Layer 5 of a small transformer language model trained on English Wikipedia (10 layers, counted from 0, width 128).
A neuron's activation on a vector x is SiLU(gate . x) times (in . x), where the dot is the dot product.
The model reads these tokens: " he" " believed" " would" " provide" " the" " best" " educational" " experience" " to" " his" " students" ";"

The vector x that enters this layer's MLP at each token. A number n stands for (n - 128) times 0.024.
0 " he": 94, 141, 75, 146, 124, 144, 110, 140, 144, 116, 118, 152, 138, 182, 108, 72, 141, 175, 104, 106, 135, 159, 75, 125, 106, 132, 130, 94, 131, 183, 85, 130, 47, 189, 126, 85, 146, 146, 104, 175, 136, 101, 98, 127, 105, 177, 150, 91, 151, 148, 105, 82, 102, 100, 129, 125, 113, 119, 137, 156, 102, 112, 207, 156, 162, 112, 141, 81, 122, 84, 145, 141, 104, 142, 118, 120, 141, 93, 131, 79, 97, 153, 133, 163, 145, 154, 87, 155, 113, 84, 138, 162, 134, 196, 83, 77, 66, 143, 175, 118, 118, 136, 84, 141, 130, 174, 150, 150, 121, 145, 139, 144, 114, 151, 109, 83, 98, 183, 61, 125, 117, 116, 140, 118, 147, 132, 104, 166
1 " believed": 85, 104, 134, 162, 80, 159, 120, 131, 124, 148, 141, 101, 91, 131, 133, 126, 105, 38, 87, 124, 108, 136, 118, 133, 136, 165, 140, 128, 148, 189, 98, 137, 94, 212, 95, 153, 206, 170, 125, 154, 119, 128, 136, 148, 175, 126, 122, 133, 147, 146, 84, 143, 102, 168, 159, 143, 114, 138, 118, 142, 125, 111, 160, 51, 112, 128, 138, 120, 206, 132, 122, 192, 126, 163, 111, 137, 103, 125, 103, 115, 155, 151, 140, 181, 108, 126, 89, 153, 128, 165, 156, 136, 99, 135, 101, 119, 127, 92, 66, 124, 118, 93, 106, 155, 131, 146, 137, 110, 151, 106, 147, 109, 106, 140, 114, 101, 98, 188, 108, 161, 127, 110, 116, 146, 135, 164, 111, 118
2 " would": 131, 112, 151, 174, 73, 129, 127, 117, 137, 174, 142, 85, 141, 150, 102, 152, 109, 104, 117, 183, 102, 143, 111, 152, 117, 151, 122, 115, 113, 160, 73, 152, 135, 182, 96, 135, 168, 119, 109, 140, 116, 111, 113, 131, 135, 59, 174, 123, 117, 129, 93, 107, 107, 124, 178, 128, 133, 140, 125, 168, 202, 114, 158, 104, 112, 202, 137, 128, 125, 155, 149, 114, 108, 121, 110, 123, 92, 126, 132, 121, 134, 152, 127, 193, 159, 157, 100, 92, 145, 104, 133, 110, 136, 112, 127, 133, 112, 143, 140, 82, 72, 99, 108, 156, 107, 146, 143, 135, 168, 146, 133, 116, 64, 99, 141, 68, 95, 111, 129, 139, 132, 98, 147, 91, 101, 159, 132, 110
3 " provide": 90, 103, 140, 131, 134, 141, 181, 106, 105, 175, 141, 171, 104, 144, 113, 94, 95, 76, 184, 142, 118, 129, 118, 120, 154, 154, 155, 123, 133, 155, 88, 132, 121, 193, 123, 139, 134, 138, 104, 142, 132, 124, 115, 101, 137, 109, 139, 187, 134, 112, 64, 92, 153, 134, 174, 169, 109, 122, 130, 186, 156, 135, 108, 101, 115, 151, 128, 98, 159, 149, 123, 163, 102, 125, 156, 121, 78, 115, 103, 117, 139, 144, 165, 193, 72, 122, 103, 172, 145, 133, 147, 152, 133, 122, 155, 139, 130, 60, 151, 74, 116, 107, 136, 136, 139, 138, 129, 90, 184, 122, 130, 125, 176, 144, 169, 108, 113, 113, 138, 114, 112, 108, 123, 115, 162, 156, 121, 138
4 " the": 108, 136, 141, 112, 107, 149, 150, 130, 125, 140, 137, 122, 153, 142, 112, 125, 116, 143, 141, 136, 148, 149, 110, 109, 123, 138, 114, 114, 148, 181, 108, 145, 120, 158, 116, 135, 138, 138, 140, 141, 125, 118, 128, 123, 127, 105, 140, 134, 99, 137, 8, 135, 130, 103, 183, 89, 139, 116, 158, 125, 166, 127, 134, 126, 112, 192, 134, 105, 186, 128, 136, 133, 97, 135, 144, 113, 79, 130, 104, 122, 113, 131, 99, 204, 165, 123, 115, 99, 111, 141, 107, 131, 138, 114, 120, 97, 119, 146, 106, 128, 117, 108, 141, 124, 153, 126, 116, 146, 156, 125, 133, 131, 118, 113, 180, 105, 107, 100, 177, 134, 131, 115, 163, 105, 137, 132, 133, 137
5 " best": 173, 128, 89, 85, 129, 159, 124, 95, 178, 103, 115, 166, 169, 102, 140, 125, 112, 136, 131, 127, 100, 110, 125, 92, 127, 130, 133, 128, 123, 174, 111, 142, 133, 138, 141, 163, 152, 141, 123, 136, 84, 108, 174, 132, 92, 133, 107, 129, 99, 103, 29, 123, 107, 169, 121, 163, 128, 94, 167, 136, 161, 137, 79, 165, 145, 163, 85, 83, 158, 150, 184, 176, 113, 117, 83, 121, 110, 89, 95, 100, 107, 131, 118, 174, 95, 134, 138, 176, 118, 96, 150, 144, 134, 113, 150, 149, 89, 88, 127, 153, 100, 82, 167, 114, 132, 110, 113, 111, 139, 170, 143, 126, 159, 136, 116, 108, 134, 155, 121, 130, 115, 139, 168, 150, 64, 119, 140, 152
6 " educational": 90, 120, 116, 156, 152, 161, 152, 169, 144, 100, 153, 156, 131, 118, 122, 99, 126, 110, 154, 128, 67, 111, 81, 161, 133, 123, 174, 121, 126, 103, 120, 145, 144, 148, 127, 170, 135, 137, 136, 175, 112, 129, 144, 115, 124, 124, 155, 124, 102, 117, 60, 128, 111, 135, 80, 137, 92, 83, 117, 116, 151, 130, 87, 101, 136, 151, 119, 113, 201, 123, 153, 145, 130, 172, 107, 131, 106, 137, 90, 122, 65, 142, 138, 184, 127, 131, 172, 207, 107, 157, 164, 113, 90, 147, 163, 137, 120, 139, 118, 62, 108, 101, 195, 132, 141, 90, 160, 86, 129, 107, 163, 74, 101, 136, 153, 123, 126, 146, 151, 123, 153, 123, 123, 105, 137, 111, 122, 115
7 " experience": 136, 141, 70, 133, 117, 151, 169, 179, 145, 108, 159, 129, 112, 180, 145, 148, 111, 79, 151, 162, 67, 110, 69, 178, 109, 202, 150, 151, 148, 158, 101, 118, 127, 160, 139, 147, 155, 152, 116, 128, 81, 129, 110, 156, 124, 160, 110, 134, 109, 115, 47, 136, 113, 90, 138, 169, 110, 125, 111, 123, 131, 145, 153, 131, 121, 72, 101, 98, 146, 161, 177, 137, 142, 146, 94, 189, 119, 103, 119, 108, 131, 177, 177, 175, 116, 140, 183, 127, 171, 127, 156, 136, 100, 146, 83, 113, 114, 128, 149, 119, 147, 86, 150, 135, 118, 114, 124, 106, 181, 192, 147, 134, 99, 166, 139, 105, 152, 148, 116, 127, 153, 113, 164, 151, 139, 121, 157, 174
8 " to": 95, 109, 154, 157, 97, 116, 138, 140, 99, 189, 130, 112, 153, 152, 81, 117, 122, 126, 112, 174, 118, 112, 83, 129, 142, 142, 111, 99, 103, 149, 83, 157, 119, 126, 137, 126, 164, 140, 101, 147, 121, 120, 127, 123, 115, 105, 153, 113, 137, 136, 60, 108, 94, 113, 169, 119, 144, 138, 102, 131, 139, 131, 95, 129, 108, 181, 123, 114, 102, 151, 137, 97, 120, 118, 110, 97, 105, 140, 138, 112, 109, 157, 145, 200, 185, 136, 131, 96, 124, 81, 121, 129, 130, 125, 99, 127, 116, 137, 142, 119, 114, 86, 157, 155, 83, 139, 155, 139, 188, 147, 113, 127, 111, 120, 215, 80, 103, 90, 130, 106, 140, 96, 170, 121, 98, 132, 114, 142
9 " his": 93, 164, 103, 109, 108, 179, 161, 129, 121, 129, 135, 154, 151, 157, 66, 84, 109, 115, 123, 113, 103, 147, 130, 121, 128, 123, 140, 80, 134, 143, 114, 158, 108, 149, 107, 131, 109, 122, 108, 148, 149, 118, 137, 115, 123, 112, 137, 124, 143, 135, 48, 121, 121, 118, 143, 113, 134, 95, 150, 120, 151, 107, 140, 176, 145, 160, 142, 93, 179, 113, 159, 142, 85, 167, 144, 105, 139, 112, 111, 111, 109, 125, 100, 200, 139, 117, 78, 128, 122, 120, 101, 162, 112, 149, 132, 122, 83, 135, 128, 156, 125, 128, 98, 153, 130, 146, 114, 110, 171, 169, 134, 140, 126, 106, 186, 105, 101, 121, 118, 114, 114, 118, 169, 92, 147, 174, 116, 141
10 " students": 81, 102, 85, 150, 100, 124, 124, 158, 138, 104, 166, 162, 134, 112, 136, 146, 103, 101, 145, 141, 17, 118, 91, 161, 136, 149, 158, 118, 114, 138, 102, 124, 94, 146, 152, 160, 154, 127, 122, 144, 117, 119, 81, 94, 101, 153, 138, 106, 152, 134, 86, 122, 85, 110, 105, 131, 144, 122, 106, 116, 137, 102, 102, 111, 104, 145, 127, 111, 144, 73, 135, 135, 153, 148, 126, 102, 104, 131, 118, 87, 70, 151, 101, 184, 124, 148, 168, 196, 122, 132, 145, 125, 89, 166, 70, 161, 96, 88, 160, 115, 108, 108, 139, 104, 88, 127, 132, 113, 140, 140, 165, 145, 146, 160, 115, 129, 118, 165, 120, 125, 131, 90, 155, 139, 163, 179, 144, 106
11 ";": 114, 89, 145, 175, 154, 148, 151, 145, 145, 119, 155, 144, 145, 97, 98, 135, 122, 124, 94, 165, 137, 187, 139, 132, 140, 133, 106, 97, 99, 112, 96, 161, 111, 124, 130, 110, 190, 95, 135, 110, 131, 127, 107, 139, 122, 106, 140, 148, 139, 130, 87, 121, 115, 135, 124, 158, 126, 185, 131, 164, 127, 111, 135, 97, 122, 212, 118, 129, 95, 101, 100, 146, 150, 138, 125, 116, 95, 142, 126, 114, 112, 144, 105, 209, 142, 137, 137, 109, 102, 153, 136, 124, 128, 158, 80, 125, 108, 112, 117, 130, 152, 107, 110, 107, 152, 144, 132, 138, 155, 106, 144, 139, 155, 135, 106, 117, 125, 149, 123, 131, 114, 162, 139, 113, 173, 135, 104, 101

Each question shows the input weights of one neuron of the MLP. A number n stands for (n - 128) times 0.0046.

n127 gate: 151, 114, 104, 125, 146, 159, 122, 134, 141, 112, 140, 154, 153, 105, 90, 125, 143, 132, 140, 112, 139, 127, 141, 118, 133, 145, 112, 131, 157, 147, 136, 95, 122, 89, 119, 148, 152, 131, 170, 85, 131, 189, 116, 140, 122, 177, 102, 140, 118, 170, 139, 124, 115, 105, 131, 144, 128, 155, 141, 133, 137, 123, 120, 121, 108, 133, 118, 152, 127, 114, 120, 54, 158, 133, 135, 155, 150, 168, 134, 139, 107, 130, 135, 104, 112, 106, 119, 74, 140, 132, 158, 129, 120, 141, 150, 137, 172, 119, 127, 158, 94, 119, 115, 119, 142, 136, 194, 112, 96, 112, 109, 164, 91, 129, 114, 154, 159, 143, 138, 122, 127, 130, 138, 111, 149, 118, 137, 101
n127 in: 118, 119, 128, 122, 111, 131, 125, 116, 127, 127, 148, 131, 103, 101, 106, 137, 107, 121, 150, 122, 118, 100, 121, 156, 132, 106, 127, 131, 108, 106, 123, 122, 147, 151, 116, 131, 159, 108, 151, 133, 130, 152, 174, 147, 144, 158, 148, 119, 135, 132, 111, 160, 214, 128, 123, 119, 135, 137, 159, 169, 127, 161, 102, 110, 105, 151, 158, 129, 154, 122, 119, 105, 87, 127, 159, 129, 157, 103, 146, 113, 129, 142, 120, 109, 134, 95, 114, 126, 112, 127, 99, 124, 93, 135, 129, 121, 148, 164, 172, 127, 119, 160, 169, 101, 125, 146, 106, 107, 152, 117, 146, 68, 157, 115, 124, 125, 156, 148, 134, 131, 109, 129, 131, 107, 112, 114, 146, 119
It fires most on token 0 " he"

n6 gate: 116, 133, 154, 105, 91, 140, 171, 145, 121, 140, 161, 120, 161, 167, 94, 87, 128, 177, 90, 109, 137, 147, 127, 88, 126, 147, 136, 156, 119, 118, 117, 127, 139, 120, 161, 178, 132, 111, 101, 118, 152, 129, 70, 121, 96, 146, 164, 136, 140, 156, 155, 50, 117, 156, 116, 119, 147, 132, 159, 124, 129, 169, 137, 120, 158, 129, 146, 139, 133, 128, 115, 104, 136, 147, 114, 109, 130, 164, 76, 96, 81, 147, 131, 108, 96, 132, 112, 114, 86, 172, 141, 141, 94, 130, 131, 76, 163, 105, 141, 119, 111, 138, 186, 138, 121, 179, 81, 103, 107, 161, 109, 98, 172, 107, 134, 140, 146, 120, 129, 145, 140, 127, 123, 199, 212, 140, 186, 126
n6 in: 134, 116, 150, 123, 134, 97, 99, 132, 121, 83, 153, 117, 186, 112, 129, 110, 144, 141, 135, 133, 127, 83, 140, 150, 129, 109, 103, 124, 155, 153, 123, 96, 141, 124, 118, 119, 103, 136, 144, 163, 147, 137, 132, 112, 122, 154, 101, 153, 111, 172, 115, 123, 128, 124, 104, 159, 138, 176, 123, 133, 138, 112, 120, 150, 162, 148, 140, 114, 132, 148, 103, 121, 104, 109, 107, 102, 89, 98, 126, 113, 159, 77, 111, 132, 144, 131, 142, 148, 150, 101, 121, 155, 187, 137, 161, 153, 125, 159, 142, 137, 124, 123, 95, 111, 132, 111, 143, 181, 149, 162, 157, 136, 129, 188, 143, 77, 154, 146, 87, 95, 144, 140, 72, 107, 113, 126, 162, 141
On which token does it fire most, and how strongly? 0 " he", at about 0.48

n216 gate: 88, 167, 113, 122, 120, 68, 134, 116, 108, 118, 129, 138, 118, 140, 63, 148, 124, 95, 138, 150, 158, 132, 101, 130, 116, 168, 132, 130, 104, 129, 109, 132, 122, 121, 127, 129, 155, 179, 126, 129, 207, 159, 191, 112, 82, 135, 137, 151, 105, 87, 127, 89, 131, 104, 109, 145, 153, 113, 149, 108, 106, 143, 128, 136, 134, 98, 123, 140, 148, 121, 125, 97, 70, 64, 86, 141, 114, 121, 85, 131, 77, 134, 154, 135, 130, 92, 94, 123, 66, 93, 113, 141, 101, 150, 125, 122, 115, 106, 131, 89, 120, 159, 86, 144, 92, 142, 118, 63, 124, 139, 108, 174, 147, 131, 157, 110, 130, 83, 103, 102, 109, 131, 136, 148, 110, 115, 167, 63
n216 in: 134, 123, 87, 119, 124, 154, 120, 125, 146, 152, 161, 111, 124, 116, 116, 100, 122, 74, 151, 122, 114, 104, 163, 133, 112, 97, 120, 156, 103, 116, 127, 118, 151, 144, 160, 152, 167, 129, 97, 147, 90, 124, 98, 126, 150, 111, 162, 87, 146, 133, 121, 130, 84, 156, 150, 118, 93, 124, 151, 135, 122, 117, 113, 151, 108, 103, 118, 123, 151, 125, 139, 131, 151, 120, 117, 121, 131, 121, 110, 129, 112, 138, 150, 109, 140, 107, 142, 161, 123, 109, 104, 140, 115, 159, 129, 156, 159, 130, 102, 104, 112, 111, 143, 136, 123, 126, 127, 163, 125, 160, 118, 96, 146, 109, 127, 108, 155, 136, 149, 125, 117, 138, 141, 133, 119, 137, 157, 171
It fires most on token 8 " to"

n64 gate: 132, 100, 138, 121, 133, 110, 140, 131, 106, 93, 155, 134, 156, 122, 104, 133, 91, 161, 130, 112, 125, 140, 169, 92, 128, 138, 111, 154, 132, 103, 123, 115, 126, 104, 153, 159, 158, 129, 124, 127, 173, 140, 121, 136, 120, 133, 120, 143, 140, 106, 147, 127, 132, 139, 145, 117, 119, 135, 170, 131, 104, 134, 128, 145, 170, 136, 135, 106, 130, 152, 97, 140, 98, 116, 121, 140, 119, 127, 149, 131, 118, 143, 119, 128, 130, 95, 143, 130, 139, 124, 126, 152, 109, 78, 116, 122, 103, 157, 139, 101, 145, 115, 147, 163, 122, 145, 125, 151, 149, 121, 122, 123, 137, 142, 130, 138, 121, 129, 111, 115, 157, 99, 115, 137, 118, 150, 139, 125
n64 in: 139, 136, 107, 144, 159, 144, 171, 173, 132, 119, 141, 142, 125, 142, 115, 125, 168, 120, 134, 94, 135, 113, 141, 132, 149, 112, 127, 158, 129, 122, 116, 146, 139, 131, 124, 120, 137, 110, 107, 95, 120, 131, 156, 106, 112, 158, 164, 169, 120, 132, 127, 132, 127, 164, 128, 120, 138, 134, 117, 131, 134, 130, 141, 173, 110, 115, 127, 151, 105, 152, 96, 129, 121, 169, 133, 109, 109, 120, 67, 115, 104, 114, 149, 128, 123, 139, 144, 124, 130, 122, 117, 86, 147, 129, 123, 163, 122, 134, 151, 149, 138, 160, 137, 159, 115, 130, 90, 114, 115, 124, 153, 126, 122, 110, 143, 129, 132, 109, 123, 136, 123, 129, 139, 123, 95, 106, 107, 135
It fires most on token 1 " believed"

n72 gate: 118, 110, 125, 156, 148, 120, 82, 85, 143, 186, 151, 61, 114, 154, 106, 159, 106, 82, 147, 136, 214, 126, 110, 121, 108, 100, 151, 166, 146, 93, 97, 147, 87, 160, 164, 160, 168, 105, 106, 130, 138, 103, 129, 83, 118, 125, 76, 102, 102, 178, 196, 97, 141, 158, 145, 73, 139, 122, 130, 163, 142, 192, 136, 177, 148, 144, 130, 143, 109, 107, 114, 125, 119, 101, 174, 139, 127, 142, 128, 126, 140, 112, 99, 95, 131, 132, 97, 125, 91, 133, 153, 131, 136, 188, 140, 133, 118, 168, 109, 90, 155, 92, 146, 138, 170, 206, 122, 138, 168, 154, 99, 110, 98, 139, 142, 69, 141, 110, 109, 158, 111, 142, 133, 177, 119, 129, 113, 122
n72 in: 155, 143, 181, 144, 109, 132, 134, 130, 123, 135, 163, 139, 131, 134, 132, 103, 106, 121, 154, 112, 140, 112, 152, 127, 95, 130, 169, 119, 142, 127, 136, 123, 134, 134, 116, 152, 110, 123, 117, 99, 94, 137, 131, 130, 163, 91, 130, 101, 166, 101, 145, 136, 125, 107, 129, 129, 153, 147, 125, 155, 133, 149, 147, 134, 127, 93, 151, 105, 114, 157, 167, 110, 159, 153, 109, 132, 149, 122, 158, 105, 89, 143, 145, 129, 181, 117, 129, 108, 148, 125, 118, 109, 157, 123, 115, 112, 120, 155, 179, 92, 122, 117, 112, 136, 114, 130, 105, 119, 106, 138, 94, 161, 111, 139, 104, 109, 133, 142, 131, 136, 126, 119, 98, 118, 113, 192, 128, 106
On which token does it fire most, and how strongly? 2 " would", at about 1.7

n21 gate: 107, 138, 152, 118, 150, 156, 102, 120, 102, 141, 149, 129, 144, 145, 91, 115, 134, 125, 127, 106, 155, 112, 123, 142, 99, 140, 156, 136, 134, 122, 99, 120, 144, 149, 122, 168, 119, 126, 107, 129, 122, 139, 126, 108, 137, 98, 91, 152, 127, 94, 131, 144, 92, 150, 200, 137, 148, 142, 127, 143, 129, 172, 176, 122, 117, 137, 131, 123, 137, 131, 140, 104, 163, 160, 105, 119, 108, 139, 144, 127, 131, 143, 124, 127, 101, 104, 91, 105, 137, 141, 140, 130, 140, 128, 156, 130, 118, 80, 57, 80, 163, 113, 138, 144, 99, 91, 155, 130, 110, 165, 126, 141, 99, 144, 139, 116, 108, 127, 159, 123, 125, 117, 120, 111, 131, 147, 147, 129
n21 in: 156, 151, 114, 120, 177, 143, 155, 165, 117, 123, 137, 134, 116, 200, 138, 94, 120, 127, 130, 99, 123, 128, 117, 168, 127, 123, 121, 138, 118, 106, 104, 133, 149, 159, 114, 158, 114, 99, 107, 125, 93, 147, 151, 162, 127, 123, 103, 125, 135, 106, 111, 146, 110, 158, 124, 132, 127, 118, 116, 147, 112, 122, 127, 89, 113, 117, 137, 100, 116, 118, 129, 106, 153, 158, 147, 109, 123, 137, 119, 131, 111, 145, 149, 129, 120, 117, 121, 126, 137, 135, 129, 100, 123, 124, 130, 139, 116, 117, 105, 125, 125, 99, 114, 113, 136, 112, 115, 158, 142, 165, 138, 96, 123, 156, 133, 142, 110, 158, 114, 133, 154, 149, 163, 146, 137, 133, 151, 113
On which token does it fire most, and how strongly? 1 " believed", at about 1.4

n146 gate: 98, 137, 156, 69, 153, 131, 119, 89, 115, 144, 49, 149, 139, 141, 149, 178, 79, 145, 81, 96, 135, 108, 187, 86, 116, 139, 63, 104, 131, 108, 97, 143, 102, 98, 117, 116, 116, 150, 145, 96, 164, 130, 192, 184, 104, 167, 150, 122, 131, 109, 111, 159, 176, 131, 106, 98, 146, 120, 158, 91, 140, 55, 70, 132, 121, 141, 107, 143, 112, 107, 118, 126, 119, 135, 161, 125, 145, 164, 189, 160, 88, 105, 127, 124, 175, 145, 62, 139, 115, 120, 114, 132, 117, 88, 130, 99, 136, 178, 97, 135, 104, 107, 143, 134, 145, 126, 145, 138, 87, 131, 103, 105, 163, 133, 168, 134, 126, 83, 135, 86, 128, 97, 118, 155, 186, 140, 124, 151
n146 in: 172, 120, 110, 111, 153, 150, 96, 124, 125, 124, 136, 133, 132, 201, 130, 109, 106, 189, 70, 131, 154, 119, 135, 113, 132, 115, 120, 119, 146, 124, 115, 133, 76, 123, 112, 139, 117, 142, 162, 116, 100, 129, 123, 131, 64, 142, 144, 135, 168, 167, 135, 114, 138, 98, 134, 144, 109, 122, 145, 119, 94, 111, 141, 128, 123, 81, 133, 138, 154, 139, 119, 117, 138, 113, 119, 116, 100, 149, 154, 129, 107, 125, 160, 138, 143, 109, 118, 143, 121, 140, 133, 153, 124, 120, 83, 108, 122, 88, 129, 114, 109, 113, 123, 112, 136, 102, 155, 129, 121, 137, 145, 101, 124, 148, 137, 179, 111, 163, 98, 116, 104, 131, 135, 114, 83, 131, 168, 133
It fires most on token 2 " would"

n235 gate: 121, 135, 114, 116, 111, 141, 163, 126, 145, 151, 130, 142, 85, 131, 120, 120, 108, 126, 118, 79, 164, 116, 108, 155, 141, 132, 120, 164, 141, 140, 127, 135, 113, 127, 98, 146, 117, 147, 135, 146, 86, 150, 156, 138, 117, 164, 171, 53, 129, 142, 118, 95, 106, 78, 112, 102, 133, 134, 155, 146, 145, 138, 72, 129, 116, 140, 145, 121, 154, 149, 115, 125, 154, 123, 143, 151, 156, 166, 101, 137, 123, 121, 90, 101, 143, 146, 71, 126, 134, 130, 139, 66, 147, 116, 118, 122, 118, 116, 137, 138, 135, 154, 113, 132, 109, 151, 130, 105, 122, 110, 103, 131, 125, 142, 159, 109, 135, 127, 102, 143, 120, 154, 143, 122, 136, 89, 127, 103
n235 in: 113, 87, 178, 102, 160, 145, 146, 117, 145, 109, 141, 135, 138, 107, 112, 135, 133, 136, 115, 131, 102, 97, 121, 142, 116, 110, 88, 127, 137, 94, 140, 90, 127, 121, 123, 152, 148, 140, 153, 131, 147, 114, 115, 142, 134, 107, 113, 191, 134, 138, 142, 149, 168, 91, 126, 140, 126, 118, 129, 108, 123, 148, 159, 142, 130, 113, 169, 119, 130, 112, 124, 132, 93, 124, 131, 156, 121, 152, 156, 131, 149, 147, 123, 101, 92, 123, 140, 138, 158, 115, 125, 146, 108, 131, 112, 134, 136, 150, 110, 130, 103, 148, 152, 132, 163, 146, 145, 140, 129, 115, 152, 112, 110, 163, 124, 119, 118, 123, 131, 144, 128, 59, 126, 143, 135, 119, 94, 108
On which token does it fire most, and how strongly? 5 " best", at about 0.15

n119 gate: 115, 95, 129, 85, 153, 121, 116, 153, 126, 122, 130, 133, 134, 133, 129, 111, 128, 120, 120, 103, 142, 141, 119, 150, 120, 130, 117, 93, 110, 135, 130, 145, 124, 118, 154, 125, 112, 137, 151, 113, 113, 149, 156, 109, 110, 88, 158, 141, 131, 99, 103, 136, 152, 145, 196, 120, 134, 86, 129, 129, 126, 128, 117, 116, 131, 109, 175, 114, 118, 129, 147, 130, 117, 107, 139, 112, 94, 147, 122, 116, 90, 116, 178, 151, 144, 138, 135, 130, 102, 139, 97, 121, 119, 129, 127, 130, 133, 127, 138, 87, 121, 130, 96, 151, 136, 114, 141, 127, 130, 108, 147, 120, 127, 127, 141, 130, 125, 108, 135, 102, 118, 106, 116, 144, 128, 71, 98, 177
n119 in: 122, 113, 127, 117, 94, 83, 144, 75, 86, 156, 121, 121, 144, 131, 135, 130, 119, 124, 116, 143, 136, 163, 104, 119, 136, 157, 149, 137, 105, 134, 147, 106, 178, 130, 158, 135, 130, 123, 100, 134, 132, 135, 116, 145, 104, 164, 155, 137, 132, 117, 116, 119, 129, 126, 139, 110, 119, 108, 165, 110, 117, 134, 102, 116, 138, 121, 147, 166, 119, 152, 138, 133, 116, 107, 119, 127, 138, 107, 126, 120, 152, 145, 148, 142, 144, 119, 133, 150, 106, 120, 113, 125, 110, 78, 132, 92, 116, 124, 128, 96, 162, 121, 140, 115, 92, 112, 96, 156, 125, 129, 127, 118, 111, 132, 151, 152, 138, 131, 166, 103, 110, 122, 136, 130, 151, 149, 135, 153
It fires most on token 8 " to"

n60 gate: 97, 128, 93, 150, 119, 167, 102, 170, 131, 100, 168, 95, 161, 114, 155, 143, 92, 82, 94, 117, 156, 105, 122, 106, 140, 157, 148, 84, 110, 168, 160, 135, 117, 153, 113, 158, 152, 126, 96, 119, 169, 150, 150, 105, 161, 142, 121, 141, 132, 146, 161, 69, 154, 132, 117, 124, 139, 99, 135, 116, 137, 103, 162, 214, 113, 167, 134, 146, 104, 99, 134, 122, 110, 118, 124, 92, 117, 103, 185, 141, 128, 152, 85, 105, 97, 166, 133, 108, 115, 122, 112, 151, 114, 148, 120, 189, 110, 131, 152, 156, 121, 123, 112, 123, 131, 125, 124, 108, 119, 148, 118, 110, 122, 188, 149, 147, 120, 191, 122, 137, 122, 171, 86, 114, 138, 99, 139, 75
n60 in: 145, 166, 148, 138, 126, 106, 116, 88, 165, 127, 101, 148, 93, 136, 127, 114, 123, 151, 110, 119, 104, 120, 176, 149, 138, 73, 107, 142, 133, 91, 125, 105, 166, 111, 111, 148, 136, 131, 130, 157, 115, 110, 107, 144, 108, 114, 138, 143, 101, 141, 138, 138, 182, 87, 110, 110, 166, 133, 103, 127, 146, 145, 120, 96, 142, 141, 138, 133, 157, 172, 143, 89, 130, 133, 118, 156, 136, 132, 100, 125, 120, 129, 117, 124, 151, 125, 133, 106, 143, 148, 164, 118, 78, 151, 115, 104, 132, 127, 162, 112, 128, 133, 139, 115, 118, 154, 120, 180, 169, 125, 129, 158, 108, 126, 98, 100, 91, 143, 148, 141, 135, 144, 156, 121, 121, 148, 126, 142
On which token does it fire most, and how strongly? 3 " provide", at about 0.25

n122 gate: 112, 158, 139, 124, 131, 138, 130, 123, 114, 150, 129, 133, 169, 122, 127, 124, 131, 149, 138, 121, 130, 163, 120, 129, 123, 123, 97, 150, 151, 111, 127, 154, 127, 132, 151, 165, 118, 125, 122, 139, 113, 104, 114, 113, 103, 128, 110, 169, 139, 113, 132, 124, 111, 130, 108, 140, 111, 110, 133, 143, 146, 145, 134, 171, 109, 127, 160, 123, 125, 158, 94, 138, 100, 115, 177, 122, 134, 135, 127, 143, 116, 195, 110, 90, 140, 122, 125, 105, 98, 122, 145, 107, 140, 152, 117, 132, 149, 156, 127, 118, 120, 142, 151, 158, 133, 139, 155, 122, 138, 157, 137, 121, 121, 133, 121, 108, 129, 113, 116, 148, 126, 135, 122, 133, 108, 126, 162, 119
n122 in: 127, 163, 175, 103, 131, 141, 115, 96, 115, 137, 154, 114, 129, 152, 151, 137, 119, 112, 127, 120, 151, 122, 139, 116, 137, 132, 74, 136, 118, 135, 99, 172, 116, 134, 164, 125, 161, 90, 123, 119, 157, 122, 110, 131, 128, 108, 175, 136, 118, 90, 124, 118, 112, 137, 138, 107, 137, 130, 102, 142, 114, 95, 135, 105, 140, 145, 142, 106, 133, 142, 142, 116, 119, 159, 155, 107, 122, 131, 129, 132, 101, 92, 119, 115, 114, 91, 113, 142, 90, 145, 147, 110, 123, 146, 114, 91, 116, 136, 132, 111, 108, 143, 123, 139, 137, 161, 130, 108, 142, 134, 136, 96, 113, 147, 117, 107, 109, 127, 114, 144, 132, 124, 98, 105, 118, 107, 133, 122
It fires most on token 2 " would"

n19 gate: 144, 124, 127, 123, 150, 120, 137, 160, 139, 109, 128, 124, 145, 105, 127, 118, 135, 74, 92, 96, 148, 119, 162, 138, 147, 121, 204, 121, 140, 75, 93, 110, 146, 194, 146, 117, 161, 142, 85, 102, 105, 104, 111, 122, 149, 158, 145, 119, 138, 123, 143, 117, 140, 161, 142, 68, 159, 143, 134, 132, 116, 119, 127, 174, 110, 170, 130, 137, 56, 108, 137, 125, 140, 145, 131, 142, 127, 183, 99, 115, 115, 71, 95, 119, 128, 148, 100, 87, 122, 138, 138, 137, 160, 103, 159, 163, 151, 123, 113, 151, 140, 126, 169, 133, 155, 149, 148, 117, 112, 98, 145, 130, 107, 104, 143, 130, 131, 151, 123, 174, 125, 127, 123, 115, 144, 95, 107, 143
n19 in: 135, 167, 96, 150, 138, 143, 152, 139, 98, 106, 132, 173, 133, 109, 144, 119, 144, 117, 171, 134, 114, 99, 106, 118, 143, 109, 123, 160, 107, 146, 211, 156, 121, 102, 129, 92, 110, 129, 122, 117, 103, 151, 125, 136, 174, 115, 123, 138, 161, 144, 118, 122, 124, 126, 171, 154, 121, 120, 105, 104, 149, 135, 123, 158, 163, 119, 131, 113, 123, 128, 142, 162, 109, 83, 131, 162, 138, 127, 107, 149, 167, 143, 135, 120, 176, 109, 102, 132, 130, 120, 125, 101, 150, 106, 128, 119, 118, 123, 124, 69, 91, 127, 124, 150, 108, 110, 128, 110, 147, 113, 113, 143, 129, 129, 129, 86, 147, 89, 97, 138, 109, 134, 109, 101, 118, 79, 132, 114
On which token does it fire most, and how strongly? 10 " students", at about 0.34